Layer 7 of a small transformer language model trained on English Wikipedia (10 layers, counted from 0, width 128).
A neuron adds its activation times its output weights to the MLP's output. To switch it off is to set its activation to zero at one token and run the rest of the model.
A neuron's activation on a vector x is squared ReLU(weights . x + bias), where the dot is the dot product.

Input weights of the MLP neurons that the questions are about. A number n stands for n times 0.0055.
n118 (bias -0.108): -4 28 -3 28 -5 -5 -20 3 -13 4 11 19 10 -70 20 19 -7 -13 -46 29 22 13 6 49 -1 -18 -16 40 19 -41 -7 -26 -13 -8 35 17 -1 -10 -40 -7 8 26 -47 39 33 -25 40 11 18 37 78 15 -68 -11 -17 -5 5 11 30 23 -18 6 -48 -4 -37 -13 -9 -5 34 3 17 -67 -6 25 -21 -38 0 0 -12 -28 -18 -20 -31 55 -11 50 11 9 -30 -21 -11 26 -18 8 -13 -57 -42 -11 34 -22 16 14 -14 -2 46 -16 48 32 21 -27 3 -4 -1 -12 20 -17 -32 31 -13 32 -24 1 15 -22 -77 -2 -6 -20
n127 (bias -0.067): -17 4 12 -8 1 37 -50 -13 42 -15 12 13 1 56 -34 14 -2 23 26 27 -28 -47 -17 12 -19 -54 -63 40 36 -24 17 35 3 9 2 -17 9 14 38 -7 4 -30 -14 3 -48 4 2 -19 5 17 -28 -17 34 39 -48 -11 -20 -4 -28 -9 5 -4 21 38 -8 -6 42 -17 -4 -41 -8 73 60 3 -33 -21 -26 23 -72 -19 0 -9 0 -25 -31 13 -10 15 34 13 7 44 4 -38 3 42 3 10 12 14 -24 -5 -52 14 -31 18 -23 -40 -9 30 -18 2 -9 11 -64 37 -8 40 22 -39 70 -16 25 28 7 -23 -6 21
n159 (bias -0.304): -6 38 61 31 33 -79 -6 -10 84 0 -39 -36 15 43 -7 -46 -6 66 -26 -9 8 33 -45 -31 2 -57 28 -3 -24 4 -27 0 -18 -13 -19 -36 -6 -60 16 -22 -32 -18 1 1 -1 -9 30 46 10 -20 -20 -22 -18 37 -10 25 17 17 -24 6 -6 79 -3 -14 -46 -9 0 3 6 -15 -47 0 5 -6 35 -16 -15 40 15 3 -6 -13 20 38 -5 -22 -7 23 14 10 43 29 -9 -10 -17 -15 -55 -26 -22 -17 30 -55 -3 -5 -9 -34 -22 2 -3 -4 57 -19 7 8 -26 40 -29 -19 24 33 -34 33 -3 24 -12 -24 -76 2
n178 (bias -0.035): 5 -32 -9 -37 15 11 -24 -8 -21 6 -36 16 -60 28 25 -43 -50 12 16 -20 23 -46 29 -50 -46 -5 -5 -4 -46 -24 2 -25 -2 38 22 -16 11 -33 30 -8 -45 35 -17 19 -2 12 3 3 33 -8 -9 15 -21 20 4 -17 31 -1 0 23 -13 15 -68 20 -57 -13 38 3 -28 -33 24 -37 -4 -10 -11 15 5 -12 8 -50 17 7 25 0 -24 23 43 -6 -5 -8 -37 13 -2 -4 20 -4 -34 21 -16 -5 -42 23 44 9 -21 -14 28 51 46 18 11 5 -19 -6 27 -79 -36 29 -24 2 -33 7 -27 -16 33 9 17 5
n205 (bias -0.054): 69 31 -29 -19 13 -10 1 43 6 -31 39 -22 -21 4 17 15 2 37 9 6 41 -32 -33 -15 -3 -16 -27 -11 29 -34 2 -13 4 9 43 7 -38 10 -16 61 -12 -9 -15 -10 21 16 12 19 -21 3 27 31 15 -5 64 -4 -23 -22 3 11 12 37 10 31 -46 9 73 -15 29 1 -36 -26 4 45 27 -5 15 11 -33 -2 -3 -21 19 -22 -42 3 -34 9 29 43 -8 28 -48 -14 38 48 -4 28 18 -13 -65 -7 -19 42 15 -43 -23 -18 37 -5 1 33 -1 -51 -2 -34 9 3 -22 40 14 3 33 44 -53 -2 -34 0
n210 (bias -0.192): 15 58 2 -40 15 41 15 34 13 -6 31 16 48 7 -17 -6 -18 19 -2 -12 0 37 -10 -38 -22 5 36 35 -8 14 49 13 17 38 -23 -1 10 -32 60 -3 -30 -36 -20 -18 5 9 48 -28 -30 54 -4 -18 16 18 -52 47 -13 -55 -35 4 3 22 -19 14 -48 2 13 28 -9 25 -12 -53 47 15 -5 12 -26 -53 -10 7 32 -44 31 -6 -6 -24 10 5 39 -23 -43 10 -28 -21 59 -42 -78 10 41 -31 -39 -66 -7 33 -34 -43 32 -1 8 -50 -19 0 28 24 -69 48 -1 18 15 -26 17 27 7 9 -4 4 -20 9
n226 (bias -0.044): -3 -12 9 30 40 -14 -10 53 -8 11 -11 -32 8 29 17 22 -9 6 -18 -12 -16 56 10 10 -27 3 25 19 15 -2 25 20 2 -26 -25 -6 2 30 -37 -27 -22 38 -10 10 -6 44 15 5 -17 45 3 36 -48 3 36 57 -9 13 -59 13 -25 -27 6 49 -10 -14 -61 21 7 -17 -37 -24 -14 -4 -2 -47 -27 -11 -48 30 -21 6 -64 -36 -26 33 6 -65 30 20 29 11 -10 -37 -47 -9 6 7 -26 15 -7 -13 17 -75 23 -25 18 -1 31 20 38 -30 17 -14 33 -8 -2 -7 -35 -18 13 28 -23 -13 -32 -74 47 5
n307 (bias -0.110): 17 1 -43 -49 -58 -9 -50 1 14 -4 11 34 3 15 5 18 28 -8 54 43 11 37 20 14 -13 -4 -8 31 -7 -35 -22 -19 24 43 5 23 29 54 24 26 -15 -3 -13 -34 19 -20 43 28 26 -8 -34 48 49 -28 -6 -11 20 24 -4 -7 -12 0 -38 -38 27 19 32 20 23 -18 -29 -23 30 -38 1 -21 -30 21 25 -41 7 -26 17 28 -68 34 26 -22 -32 -30 8 -18 7 7 6 19 -48 4 10 -14 -35 18 9 -2 -10 35 34 28 31 -22 2 -4 1 -28 18 -24 -2 -14 -1 46 22 -7 2 -10 25 -1 14 -28
n404 (bias -0.063): 93 -24 -19 -4 3 5 12 8 20 -5 27 37 8 -60 -22 25 -14 18 -28 16 -4 14 13 -28 -21 7 -29 -19 13 -8 -30 40 2 17 16 10 0 -17 13 -23 -8 -34 -50 57 -16 -8 11 -5 -12 -37 -14 33 47 46 -41 17 -11 -16 -28 13 -23 2 -7 22 20 32 6 -22 18 -26 11 -35 19 -16 -5 -25 -2 36 -5 -34 20 11 -50 -45 14 1 26 -13 -11 -13 -12 -42 24 -23 -57 -16 2 52 25 20 2 4 69 -1 -9 17 18 35 55 14 2 -14 -13 -35 25 -22 -40 -26 27 30 11 15 19 4 40 -45 2 9
n439 (bias -0.182): -25 0 15 17 30 -14 -15 -14 37 22 13 6 28 -6 20 -12 -17 -2 -30 4 23 -23 4 38 7 1 -6 23 -19 17 18 9 8 11 5 23 -5 -6 8 4 12 -12 -27 18 13 -47 -41 18 19 -7 -2 28 5 10 -23 23 33 1 21 4 47 -7 -1 -10 -15 25 25 37 10 11 12 7 24 -5 -11 -19 20 12 -26 1 11 9 56 -2 4 15 22 -16 0 -65 9 8 -16 51 7 -21 -8 -7 -13 -5 -18 12 3 18 10 -25 34 31 -18 9 -33 -25 54 3 -21 -12 28 -4 1 -10 25 -6 -4 17 -29 -14 -39 16
n494 (bias -0.168): -14 -23 13 -30 20 4 -30 -6 12 26 10 7 48 -17 -13 -33 21 0 -35 -13 24 -28 52 35 -24 -34 8 33 13 38 -9 27 9 -5 13 22 -9 25 -2 -11 0 16 4 3 -46 10 -37 28 -30 -38 26 -3 -16 -11 21 30 -33 -5 5 -5 -17 4 -13 14 -7 73 23 24 2 53 20 -38 2 -10 43 -31 -37 -22 -13 31 13 -32 -16 -29 4 6 13 -20 -8 50 -7 9 -6 -27 -35 -3 -27 -29 -26 -39 21 11 11 -39 17 -10 34 38 25 23 36 -7 -7 -35 22 -6 -3 -11 -38 4 15 20 13 -11 2 -53 -2 -36
n614 (bias -0.337): 5 -29 -19 -19 13 -15 -52 15 13 -13 17 25 26 -6 54 52 -38 -15 -63 43 1 -13 10 -50 -22 -28 -32 -9 42 -33 18 11 -35 20 31 -11 -11 4 20 -39 11 -38 -41 33 16 10 -19 40 -15 23 15 -8 35 2 34 -12 14 -54 -30 3 -6 49 -15 16 1 32 18 -13 3 4 -5 -3 -36 -24 8 -57 -2 40 -32 24 2 2 26 -40 4 20 44 18 24 -37 -7 7 10 3 -6 8 6 76 30 60 -19 -26 -18 -24 -37 -19 11 4 -22 12 4 -19 -20 30 49 16 -36 41 11 -6 21 38 27 10 -24 -24 -54 -3

Output weights of the MLP neurons that the questions are about. A number n stands for n times 0.0051.
n118: -16 -13 2 85 -26 -20 -22 -30 28 -10 -10 -41 -18 -26 -10 16 20 24 -7 -10 26 -8 1 -32 36 41 -4 -29 -19 66 -17 -12 40 -3 28 -2 33 -19 23 -8 18 -17 40 14 -45 6 -3 -48 5 -22 -36 -32 -13 -48 15 -54 42 -40 12 0 -6 -44 2 23 23 40 9 -36 27 -76 7 50 2 -5 -74 -14 -45 -10 8 5 -7 -15 -5 2 13 -7 -26 21 18 -7 -39 -31 -17 -39 21 62 6 7 5 11 1 -65 19 28 10 56 21 -26 -17 -6 29 2 -42 25 -21 -1 23 34 -28 -6 7 5 5 6 32 18 -23 10
n127: 54 -33 -24 -7 -56 -5 2 20 -8 -20 -39 5 0 -25 -48 22 9 45 17 68 -22 40 12 2 18 17 20 15 24 -26 -20 -22 26 9 -10 -24 10 0 -35 -21 10 -28 29 -11 -4 2 -22 -7 54 -3 10 -58 -27 -18 -14 -7 6 24 19 -6 -29 -11 71 -24 52 -1 27 -32 0 -21 -13 -36 61 -26 2 -5 41 9 14 -7 -24 -45 27 -32 5 -59 8 -18 11 -9 -15 17 37 13 -12 22 15 -8 -49 25 -15 -43 -8 -37 14 -7 11 -20 3 11 18 -7 -83 -25 24 -22 -12 -10 -61 -4 -25 -24 -5 -5 -22 45 -63 -6
n159: 0 -6 -31 -50 32 3 -10 9 -21 0 -48 -31 -37 -8 61 -44 -30 -9 7 -1 21 13 29 44 -5 65 -32 -30 -12 -24 20 7 -57 16 0 -43 0 14 20 -12 -29 -3 -24 22 32 -9 -37 24 -9 23 -2 34 -19 -28 23 -33 -30 5 21 38 22 -35 -74 -26 6 -64 -28 -1 -6 9 13 -1 -13 -31 -22 -47 0 -11 7 -36 21 4 -67 8 -39 4 -59 -29 3 37 1 -5 -11 41 25 44 -23 -17 -2 -32 -54 -19 12 -10 -34 11 13 -3 13 -30 20 22 -33 7 -80 16 19 -20 -77 12 44 -27 48 -10 19 13 -9 -7
n178: -25 44 30 36 18 15 5 10 -31 -36 9 -5 27 -17 3 -45 -28 -17 41 30 13 -2 -13 29 16 -11 22 -35 2 17 -14 -20 -55 -55 -29 -19 40 -22 -56 11 -9 11 0 -13 -21 -1 -27 5 1 31 36 -32 26 -36 27 24 11 14 20 -15 -1 20 -20 14 42 -28 23 -35 53 26 -2 -28 19 -17 34 -20 18 18 -48 53 7 -8 10 -10 6 9 -3 39 -20 -36 -14 27 -13 48 10 24 -37 14 -11 -53 23 -24 28 -5 4 2 -2 -60 28 -20 -8 -43 -14 -5 -25 5 25 8 11 64 -48 -46 11 20 -5 -51 -3 0
n205: -54 14 6 3 17 -15 32 -19 -4 -43 1 36 56 -14 16 -17 9 -3 5 -24 2 0 -53 40 -23 31 16 61 7 8 -64 -11 -28 9 -4 -49 34 19 -6 46 -9 -30 13 -52 -30 8 -21 1 -17 -6 18 -71 15 19 0 14 -2 9 -22 -6 -15 -32 -73 -51 26 32 -44 -25 41 -14 -24 19 9 5 -28 7 0 11 -5 33 30 2 -9 6 3 -50 -22 1 36 28 -21 1 18 1 -32 9 -2 -45 -7 -11 58 3 1 17 26 8 35 8 -3 -12 -18 -5 24 -21 -4 -13 -13 34 -15 7 70 -12 -25 3 -25 16 55 2
n210: 10 52 -24 -14 8 31 47 37 10 1 -27 -1 -30 11 14 21 -3 -42 -19 -60 32 -20 -20 3 -26 -53 -34 13 45 35 38 -24 3 6 38 21 -1 22 3 32 63 -16 -41 -31 43 -65 28 7 25 -28 -10 24 -14 -22 -9 -4 -16 -46 4 12 -6 17 8 -47 1 7 11 6 -25 9 39 -9 59 5 4 4 54 -70 13 10 -10 -40 11 -15 12 6 -30 -4 -35 11 31 -34 -8 30 22 -34 2 38 32 3 -33 26 -39 1 94 27 28 4 29 15 2 41 21 16 -10 61 -16 11 -40 -15 -15 -11 -2 35 46 -16 21 40
n226: -58 -11 -5 -34 -10 -9 11 -38 -4 2 -2 11 -18 -7 11 -16 78 -31 1 8 0 -31 41 13 -13 41 -32 66 13 -35 -1 11 39 -37 25 -47 57 8 2 -31 19 -43 -33 11 70 -16 -23 0 -17 9 25 20 35 -2 3 -14 19 20 3 11 -10 -36 -49 8 19 32 -6 -18 9 38 60 12 -21 16 -29 58 -1 -1 -25 28 -3 -7 -1 24 13 4 -47 32 -20 -38 -21 -7 6 -55 24 -11 0 -12 26 1 -30 -25 -11 23 -4 0 -40 9 -7 2 -53 52 10 23 -7 8 40 20 -23 52 29 -39 26 -22 -2 34 -26 18
n307: -3 3 -49 -20 23 11 -2 -7 7 9 -24 -5 40 19 13 -52 21 -16 -21 23 6 -30 -43 15 16 -7 -17 22 5 10 28 -16 -20 19 -19 -29 -21 26 39 16 21 34 15 -60 0 39 -17 44 -14 16 21 -13 2 -9 -38 -12 -7 -31 42 -13 53 15 -12 2 30 4 13 41 32 32 -39 0 -39 5 10 -35 49 -33 8 42 56 13 -13 -28 6 -10 -47 28 -18 2 11 46 10 22 40 -5 -17 23 34 50 -12 9 -22 -5 21 -19 16 -32 -91 15 -10 7 37 -3 -13 6 -2 -13 -25 -20 -17 0 12 -28 36 37 7 8
n404: -26 -33 37 24 -29 -28 -20 20 21 -32 22 31 -3 36 33 -2 -3 64 10 -2 38 17 -15 27 26 22 22 19 12 11 2 -7 -33 9 -17 2 -23 -6 -44 20 18 9 43 -7 26 -9 10 -8 -19 57 50 -45 -36 -10 2 -18 30 -6 25 54 19 -2 12 -28 33 -3 -34 32 39 -9 -40 44 -52 11 10 -6 -34 -13 -2 12 37 18 9 -43 -9 26 -21 -21 -10 -16 -3 30 -14 33 6 21 25 -55 -64 31 25 -2 -46 -4 4 -13 -23 -3 -51 16 24 13 -7 -25 1 33 0 39 21 15 -23 10 -30 17 -34 2 -33 -31
n439: 25 4 -18 -18 -37 25 -10 30 -23 -5 36 -15 -25 12 -10 23 -36 23 7 -16 -21 23 -30 -31 -39 -15 6 -24 33 -11 -41 20 -29 -18 -11 7 8 -7 -23 -14 6 24 6 -11 -34 47 30 -43 -22 17 2 -25 16 -13 19 -21 -5 -4 -21 -4 39 9 15 21 32 5 -30 -15 1 -7 -3 -14 -30 30 4 34 -12 11 12 23 -34 15 -48 -15 -9 -19 -17 24 -38 56 -19 5 24 -22 -23 28 20 14 2 -27 46 -37 -29 -10 -11 46 -28 -40 22 13 48 41 -19 0 -21 -1 -43 -7 -17 -14 -26 10 -31 -37 16 -2 34 -29
n494: -57 26 -14 3 24 56 -8 63 22 -4 27 -54 15 -2 -33 1 -16 -8 -17 -1 18 -8 -2 -9 4 9 -23 -7 31 -38 -13 39 2 0 -14 -26 11 14 -38 15 14 6 -16 -35 -3 29 -4 3 23 60 40 -6 8 18 17 -12 -16 32 2 -4 -1 6 16 48 -21 -24 -35 -48 27 -44 13 45 -2 39 -17 6 20 -21 -15 37 -13 -26 -29 12 -7 -46 -47 -48 -13 0 -21 -11 -23 29 -12 2 -6 4 3 -34 13 44 -7 20 5 -59 -4 -23 -36 10 7 30 -67 12 -2 -2 36 19 25 -5 -18 -43 -9 -13 46 -26 -14 6
n614: -11 -41 -1 32 -15 20 -10 -5 29 28 34 -6 4 -52 33 4 -31 -45 -17 9 3 1 0 55 31 23 34 -19 4 46 34 -2 -15 -20 18 -29 22 -13 11 2 42 4 -11 -3 -30 13 -5 40 -31 0 52 -6 10 -38 23 -4 20 -60 -4 18 78 11 -1 8 -1 -12 -10 3 21 0 10 33 -22 7 50 -33 -23 -11 7 31 15 -3 13 -4 -11 -22 -8 1 30 -22 -7 -11 -33 9 -12 -1 -3 34 -31 43 28 51 18 -5 -14 0 -50 8 -22 17 -23 10 47 22 -24 -45 -35 -6 5 24 -15 -5 29 22 -19 -2 -2 57

Each question names a token from some text and the token that comes next. It shows the vector x that enters the MLP there. A number n stands for n times 0.072.

Then comes g, the gradient of the next token's log-probability with respect to the MLP's output, scaled to length 1. A neuron's effect is roughly proportional to its activation times (output weights . g). A number n stands for n times 0.0039.

"ack", then "out "
x: 1 9 3 -9 -15 13 18 8 -4 -9 -6 -11 -1 -19 -11 -1 24 -9 -2 0 1 5 10 16 35 -12 18 -22 -5 9 -9 -5 9 -16 31 4 7 -32 -23 -3 14 8 -9 0 4 2 2 -17 14 -20 12 5 -3 -24 10 -16 -4 -12 13 -23 -18 -9 2 1 29 -16 -4 -31 9 -1 -7 -12 -12 -3 2 1 11 -26 12 5 1 -23 -4 15 -3 -7 -10 5 -3 1 8 -7 10 -19 13 3 -6 -17 19 14 -14 9 -3 0 20 20 2 -6 -5 3 -6 5 -49 -6 29 -15 -6 1 -21 18 0 -6 9 14 -11 18 -24 8
g: -10 -33 18 -45 6 -43 -4 18 -6 -33 9 -28 -12 13 -14 -53 10 0 -29 55 1 0 -15 23 14 10 14 18 -10 28 11 13 -17 15 14 -34 -26 13 37 1 16 17 4 -32 28 35 39 13 17 -20 -3 28 -29 -22 3 32 -3 15 16 30 13 33 43 -16 -17 17 -2 12 -24 -20 16 5 -17 -47 -27 -9 -5 7 8 -34 29 9 7 27 -12 9 6 18 -19 -50 55 36 31 1 -25 -7 2 -21 16 5 18 33 -48 2 1 -21 -10 9 -4 -15 -16 25 -3 -4 26 -13 3 28 41 -10 17 22 -29 29 7 -3 11 -16
Which neuron, switched off, raises the next token's probability most? n118

"w", then "ard"
x: 3 3 -1 0 -16 3 -1 -8 9 -1 -14 -22 -9 -22 -6 -4 34 -12 5 2 12 12 18 5 -4 -12 9 -12 19 -26 -1 -1 -7 -17 14 -16 10 -2 0 5 0 8 2 -17 3 22 -21 -10 13 -9 -12 -10 -10 -11 1 -12 2 -11 12 -13 3 -11 -1 -1 -8 10 -37 -34 1 4 9 -20 6 12 -1 14 9 1 25 -26 -4 -19 -10 13 5 -4 5 9 -6 -4 -19 2 24 0 -3 -22 5 18 10 2 13 20 5 -4 9 21 -9 -9 9 22 -6 -2 -39 11 13 -13 -19 -27 17 14 4 -16 -8 -15 14 24 34 11
g: 3 -13 3 -36 26 -3 -26 5 18 35 -43 -11 21 6 7 6 -28 -2 -9 27 -15 0 -45 -34 -14 -14 -56 28 13 -5 -3 3 18 -32 41 -6 27 -19 64 0 -18 -6 -16 -9 21 -25 52 36 -5 11 3 -21 -19 11 17 0 8 16 5 16 -14 -32 24 22 -28 -19 14 17 -35 16 -11 -9 33 34 -28 -10 5 -11 14 -9 19 21 1 28 -27 2 34 25 24 -16 -12 -4 -20 -31 24 -17 -6 15 10 20 -8 23 4 -19 -48 -3 -8 31 63 2 -3 3 34 -3 40 44 11 6 18 -5 12 15 14 -16 -27 31 -11 -10
Which neuron, switched off, raises the next token's probability most? n404

"th", then "i"
x: 8 -15 -1 5 -22 -7 12 6 -11 -21 -13 -21 0 -1 -12 -5 20 -7 11 10 -10 -4 22 -7 -4 -9 11 6 -17 12 -4 13 23 -18 7 -6 -3 -14 -11 23 10 2 -1 12 4 -4 5 -7 23 -1 -11 1 13 -28 1 7 -14 -18 6 4 -3 -1 9 -12 -23 -6 -23 -39 -3 2 -10 -3 4 13 -4 22 -8 -12 21 -11 -1 6 -32 9 -14 -11 -8 17 -15 -10 -3 -12 22 3 -13 -41 15 4 5 -8 11 12 21 21 3 6 1 -4 4 -6 6 13 -45 -6 18 -13 -29 -4 -3 -4 -13 -2 -4 6 -7 29 15 0
g: 18 9 -30 -15 11 -14 36 8 2 -5 -11 0 54 21 -45 -29 42 -7 -38 -7 -24 13 3 2 -39 28 27 5 -5 0 -10 -2 -15 29 -39 -54 -17 14 -9 -22 -22 29 0 -13 -6 -28 -5 4 -34 47 -2 26 4 -24 -1 -3 -21 19 17 7 -18 9 -11 -8 20 -19 -14 6 -39 -15 9 16 -44 9 12 -16 3 36 6 12 27 -1 14 -31 7 -23 -4 5 -7 -6 1 -1 -31 7 -8 -17 -27 -2 41 7 -24 -31 -6 16 -7 -20 8 23 -34 45 17 4 -17 72 -18 -30 -9 32 1 -2 -19 3 -14 -64 -16 14 29 -16
Which neuron, switched off, raises the next token's probability most? n118

"ts ", then "for "
x: -21 -13 -17 -10 -9 10 -7 -22 -8 -18 2 -4 -8 -6 1 -12 5 -23 7 1 7 5 17 2 -11 -11 15 -1 -14 -11 14 -1 17 9 -2 -2 7 -7 7 -10 3 -3 8 -2 5 11 3 5 -2 -2 -27 1 -8 3 -30 7 -6 -12 9 -21 59 -18 0 -8 7 10 11 -4 11 2 -19 3 -11 -17 2 -8 -5 16 10 11 44 -18 -1 -2 -1 -15 0 8 -30 -3 4 -2 11 -5 -8 14 10 -6 41 16 -5 19 3 15 8 7 5 6 -18 -6 -5 17 -44 -10 -1 -1 5 -21 -21 -4 -11 -9 15 9 14 18 -3 2
g: -4 13 -36 -19 -35 -6 7 -8 -26 -42 -23 22 6 -28 -18 -27 25 -25 16 22 -9 28 20 40 51 6 8 14 3 -1 11 35 -58 -32 -24 -6 2 35 19 17 -8 16 -2 -52 -8 -34 32 27 -5 2 26 8 48 10 -11 -23 6 3 -6 -37 9 9 4 -20 29 -12 -22 -19 -1 39 -22 22 -6 -25 15 -21 -4 -36 -3 -19 -5 -37 -8 9 37 5 0 -11 1 -24 24 -14 16 -12 22 3 -52 5 28 -20 0 -30 -27 2 -7 1 32 -11 -16 -5 38 12 29 -26 32 4 7 3 5 -18 21 -32 42 -12 21 29 4 -27
Switching off which neuron hurts the next token most? n307

"as ", then "well "
x: -14 11 -8 -19 -15 9 3 -20 3 -10 -5 -32 8 -2 -9 -2 8 -16 0 -21 18 10 -4 12 20 -12 7 4 -7 18 -2 4 4 0 -8 5 4 7 3 -1 3 -2 -6 8 -7 -1 17 -10 22 18 -12 -5 -6 -7 2 -1 7 -19 1 -7 50 -5 0 1 -4 -17 -2 15 -11 24 -6 1 6 27 -22 10 9 3 2 -11 35 -24 1 9 -13 -9 15 -13 -13 -4 16 6 5 14 2 -1 -7 13 50 12 -6 -13 -8 5 -18 12 4 -8 -21 -1 -1 13 -1 4 -11 6 10 -13 -7 -9 -6 -3 1 -19 -10 -4 -5 59
g: -17 32 0 -21 -1 26 12 -29 -28 -41 -34 -58 -16 -14 -20 -7 -7 2 41 -2 4 30 -4 24 6 -11 8 13 11 24 -41 74 3 -25 -2 -4 0 -9 -25 -24 -2 2 34 5 11 17 1 -28 -8 10 -7 29 7 -6 -1 -42 13 -30 19 6 -49 12 -16 0 30 -8 3 10 4 3 15 -11 14 24 -11 -13 -41 2 1 -39 -64 -2 -60 -25 1 -31 33 -39 11 13 -29 -10 23 4 17 -10 -21 15 20 12 -10 -12 -3 -8 6 32 3 -1 -5 -29 23 15 -23 34 12 -7 -11 18 -1 22 21 30 -5 -41 -29 -18 11 24
Which neuron, switched off, raises the next token's probability most? n210

"te", then "oc"
x: -8 -3 -24 -18 -10 3 -2 -13 3 -8 2 -3 -16 -23 -15 -16 10 -15 6 -15 3 1 13 7 0 5 -4 -4 4 16 -8 6 11 -2 -4 -8 21 9 0 16 -5 21 -1 -12 15 -10 8 -14 32 -14 29 -20 0 3 5 -2 -18 -5 11 -4 -19 -6 -7 -12 11 -3 -15 -15 2 26 3 -10 -13 8 -20 -4 2 -14 10 4 -14 1 -3 2 10 -26 -2 26 -43 12 -6 5 -4 -4 -23 8 6 -5 20 -14 25 11 -14 22 11 10 17 5 12 34 -5 5 -44 7 9 -7 -2 -21 -15 7 -17 -11 17 -22 -12 15 1 -7
g: 4 8 -24 6 17 19 -5 5 -28 -14 -3 5 8 16 -7 -45 -27 21 10 20 -27 10 17 2 0 15 -22 0 -37 -22 -6 57 18 14 27 -13 5 -44 45 10 -17 -18 16 3 0 -7 -24 -13 -14 1 -2 3 -19 7 -13 -1 -16 -3 7 25 -6 -20 -12 -42 9 15 13 -19 50 3 -4 32 24 -2 -2 37 -35 17 -4 11 45 27 35 -4 8 -13 30 9 32 -52 2 5 -14 -54 67 21 11 -42 -14 -12 -25 0 7 1 -11 -2 -5 28 -23 -27 37 24 -13 10 -29 -50 -45 12 29 3 -10 3 -2 11 -14 -37 -22 -1
Which neuron, switched off, raises the next token's probability most? n494

"for ", then "c"
x: -9 11 -4 -5 -9 5 -3 8 -2 7 -10 -5 -3 -3 -6 4 16 9 -1 -25 2 -3 13 3 -9 -15 12 -19 -3 -11 4 -4 -4 10 1 -16 16 -3 0 0 -15 -4 -4 15 4 -10 9 -2 8 5 -26 -4 -10 3 6 14 -2 4 -1 5 90 4 4 -2 -13 -11 8 -4 2 12 -10 -4 -11 -5 -11 13 -1 15 -7 -20 39 -27 11 13 1 2 -18 -2 -9 13 16 -7 -1 -11 -1 7 3 -5 33 27 -1 17 1 6 -5 -1 -5 -18 5 -8 2 -9 3 -6 3 17 6 -12 -22 3 -6 8 7 -6 -2 -1 -11 45
g: 4 -4 -12 10 29 -14 7 -9 25 18 -9 6 -5 -4 20 21 -9 -6 2 -3 -42 -46 19 -18 -14 0 -12 28 -43 13 -24 15 40 -8 36 14 25 -5 26 6 -24 -18 -24 41 14 36 14 -23 15 5 -31 13 45 -7 -86 15 7 -23 1 -15 -1 12 4 25 -20 8 38 11 -22 -11 29 10 25 11 14 23 -51 -8 -18 -2 -1 -3 5 -21 -13 14 16 -15 31 -25 -14 -36 14 -42 -2 7 -39 -9 14 0 -9 -49 -11 -20 -14 12 12 -6 21 14 -22 -21 0 14 -17 -10 23 -46 -18 -20 2 -15 -13 -6 15 49 -50 14
Which neuron, switched off, raises the next token's probability most? n205

"y", then "ell"
x: 14 -29 15 6 9 18 -2 10 2 8 -12 -39 7 -2 -21 6 6 4 13 -1 -2 1 -13 -11 -17 -5 -4 -16 4 0 -9 17 -22 -5 34 -10 -7 16 21 3 29 30 10 -10 1 -3 1 -13 19 0 -13 -14 -12 8 -8 2 -21 -20 4 -8 -1 -17 0 21 3 -15 30 -23 -2 2 0 10 -14 9 13 23 2 3 -9 25 4 11 -13 28 -2 -34 3 -2 -2 -3 22 11 6 -2 -11 -11 -12 1 23 7 21 -4 -12 17 5 -5 -18 14 2 15 4 11 -28 8 -6 1 -5 22 -18 -9 10 3 10 9 3 11 -12 15
g: 3 -33 -13 47 -15 37 -24 9 2 -9 -12 -1 2 2 -16 31 -6 -8 44 -17 -35 21 31 9 -5 -17 30 43 45 -14 -33 19 12 -10 14 -25 -17 -21 -11 -46 2 -2 20 33 41 4 -16 -14 7 -7 -10 -45 -12 4 -16 -20 -28 -34 6 -20 -14 -3 16 -13 20 6 -32 4 8 -31 16 18 -32 52 37 10 3 -8 26 -44 -11 5 61 -16 22 -8 21 -7 13 -44 -15 7 -12 -15 16 -21 18 0 23 -14 -12 37 -8 -2 37 -17 -36 -14 -29 -5 -26 -34 4 11 0 26 6 -30 1 4 23 -21 18 -14 -16 18 -15 31
Switching off which neuron hurts the next token most? n127

"- ", then "A"
x: -1 9 7 23 -25 3 19 5 37 3 7 -12 7 -24 2 -2 3 -15 -1 -6 9 -4 4 -3 15 2 -7 -12 -12 -11 -12 -5 -5 -8 9 0 11 -4 -9 24 28 -3 -1 1 -7 -15 2 -18 -9 -9 2 0 -2 -6 -7 1 -12 -9 -22 -2 70 -19 11 -29 24 -1 -8 -6 3 25 -6 -4 -10 -7 -8 6 -10 -2 -7 -19 8 -5 6 -3 0 2 -5 3 2 -8 -1 1 16 20 -26 -6 8 12 -17 27 8 -3 10 6 -10 1 -17 -10 3 -1 -5 11 13 28 -3 0 -4 -15 -9 -12 -16 -3 -1 23 0 -3 -3 45
g: 11 -11 -1 29 1 9 -3 2 -16 -64 25 -35 -11 -5 -21 -2 -51 5 1 -31 1 2 -33 -15 26 10 5 -17 9 -3 -9 9 -35 -21 -51 -16 -1 -34 36 10 11 19 75 -24 -14 -12 4 -18 -6 28 -9 -25 -5 39 -18 20 4 5 11 9 -13 -22 -35 -21 11 -3 -29 11 -54 18 -18 27 -48 -17 -11 -26 -14 -52 17 -9 -1 5 19 8 18 7 7 29 -23 23 -28 49 18 -10 -7 3 22 16 -20 3 9 10 -41 4 -14 5 5 -19 16 -40 -36 -3 -21 17 -25 3 3 -29 1 -37 15 -11 -8 -14 -1 2 -16 -29
Switching off which neuron hurts the next token most? n439

"and ", then "many "
x: 12 -9 -8 -18 6 6 26 -6 -4 -4 7 10 -2 12 12 -5 16 6 -10 -17 7 -21 32 15 -8 3 9 11 1 13 -3 4 19 2 -11 -14 17 -10 6 3 2 -4 0 21 8 15 5 -9 26 -1 8 1 9 0 -8 -2 -1 -4 -3 -14 48 -8 16 -13 4 -14 -15 -5 5 14 5 -8 -2 4 -3 18 0 -3 0 11 48 -7 26 8 8 -35 -6 -2 9 -29 11 0 7 19 8 -14 -9 -4 38 18 -1 -4 8 -10 -9 -10 3 -1 -14 -13 -9 19 3 0 1 4 23 -13 -12 -5 -11 -29 9 -5 14 8 10 35
g: -12 32 8 32 -51 31 -33 -4 8 22 5 -33 43 2 3 22 0 2 9 -10 47 23 24 -30 -30 -37 12 -37 20 -2 19 12 -16 7 -15 -20 18 -23 15 -7 -21 -3 -12 30 18 37 49 -34 -38 10 12 -5 -9 -10 -4 21 -21 18 12 -18 -4 3 15 18 29 -34 -8 12 -38 38 16 -3 -32 11 -2 44 10 21 0 0 -31 -17 -21 5 9 -29 -3 -32 5 16 15 -7 -52 -6 -13 15 -16 18 21 5 18 18 15 -17 -33 -42 -3 -18 -12 15 -25 -9 9 -15 -17 11 -41 27 -26 37 17 -13 -21 -33 -3 -17 22 47
Which neuron, switched off, raises the next token's probability most? n210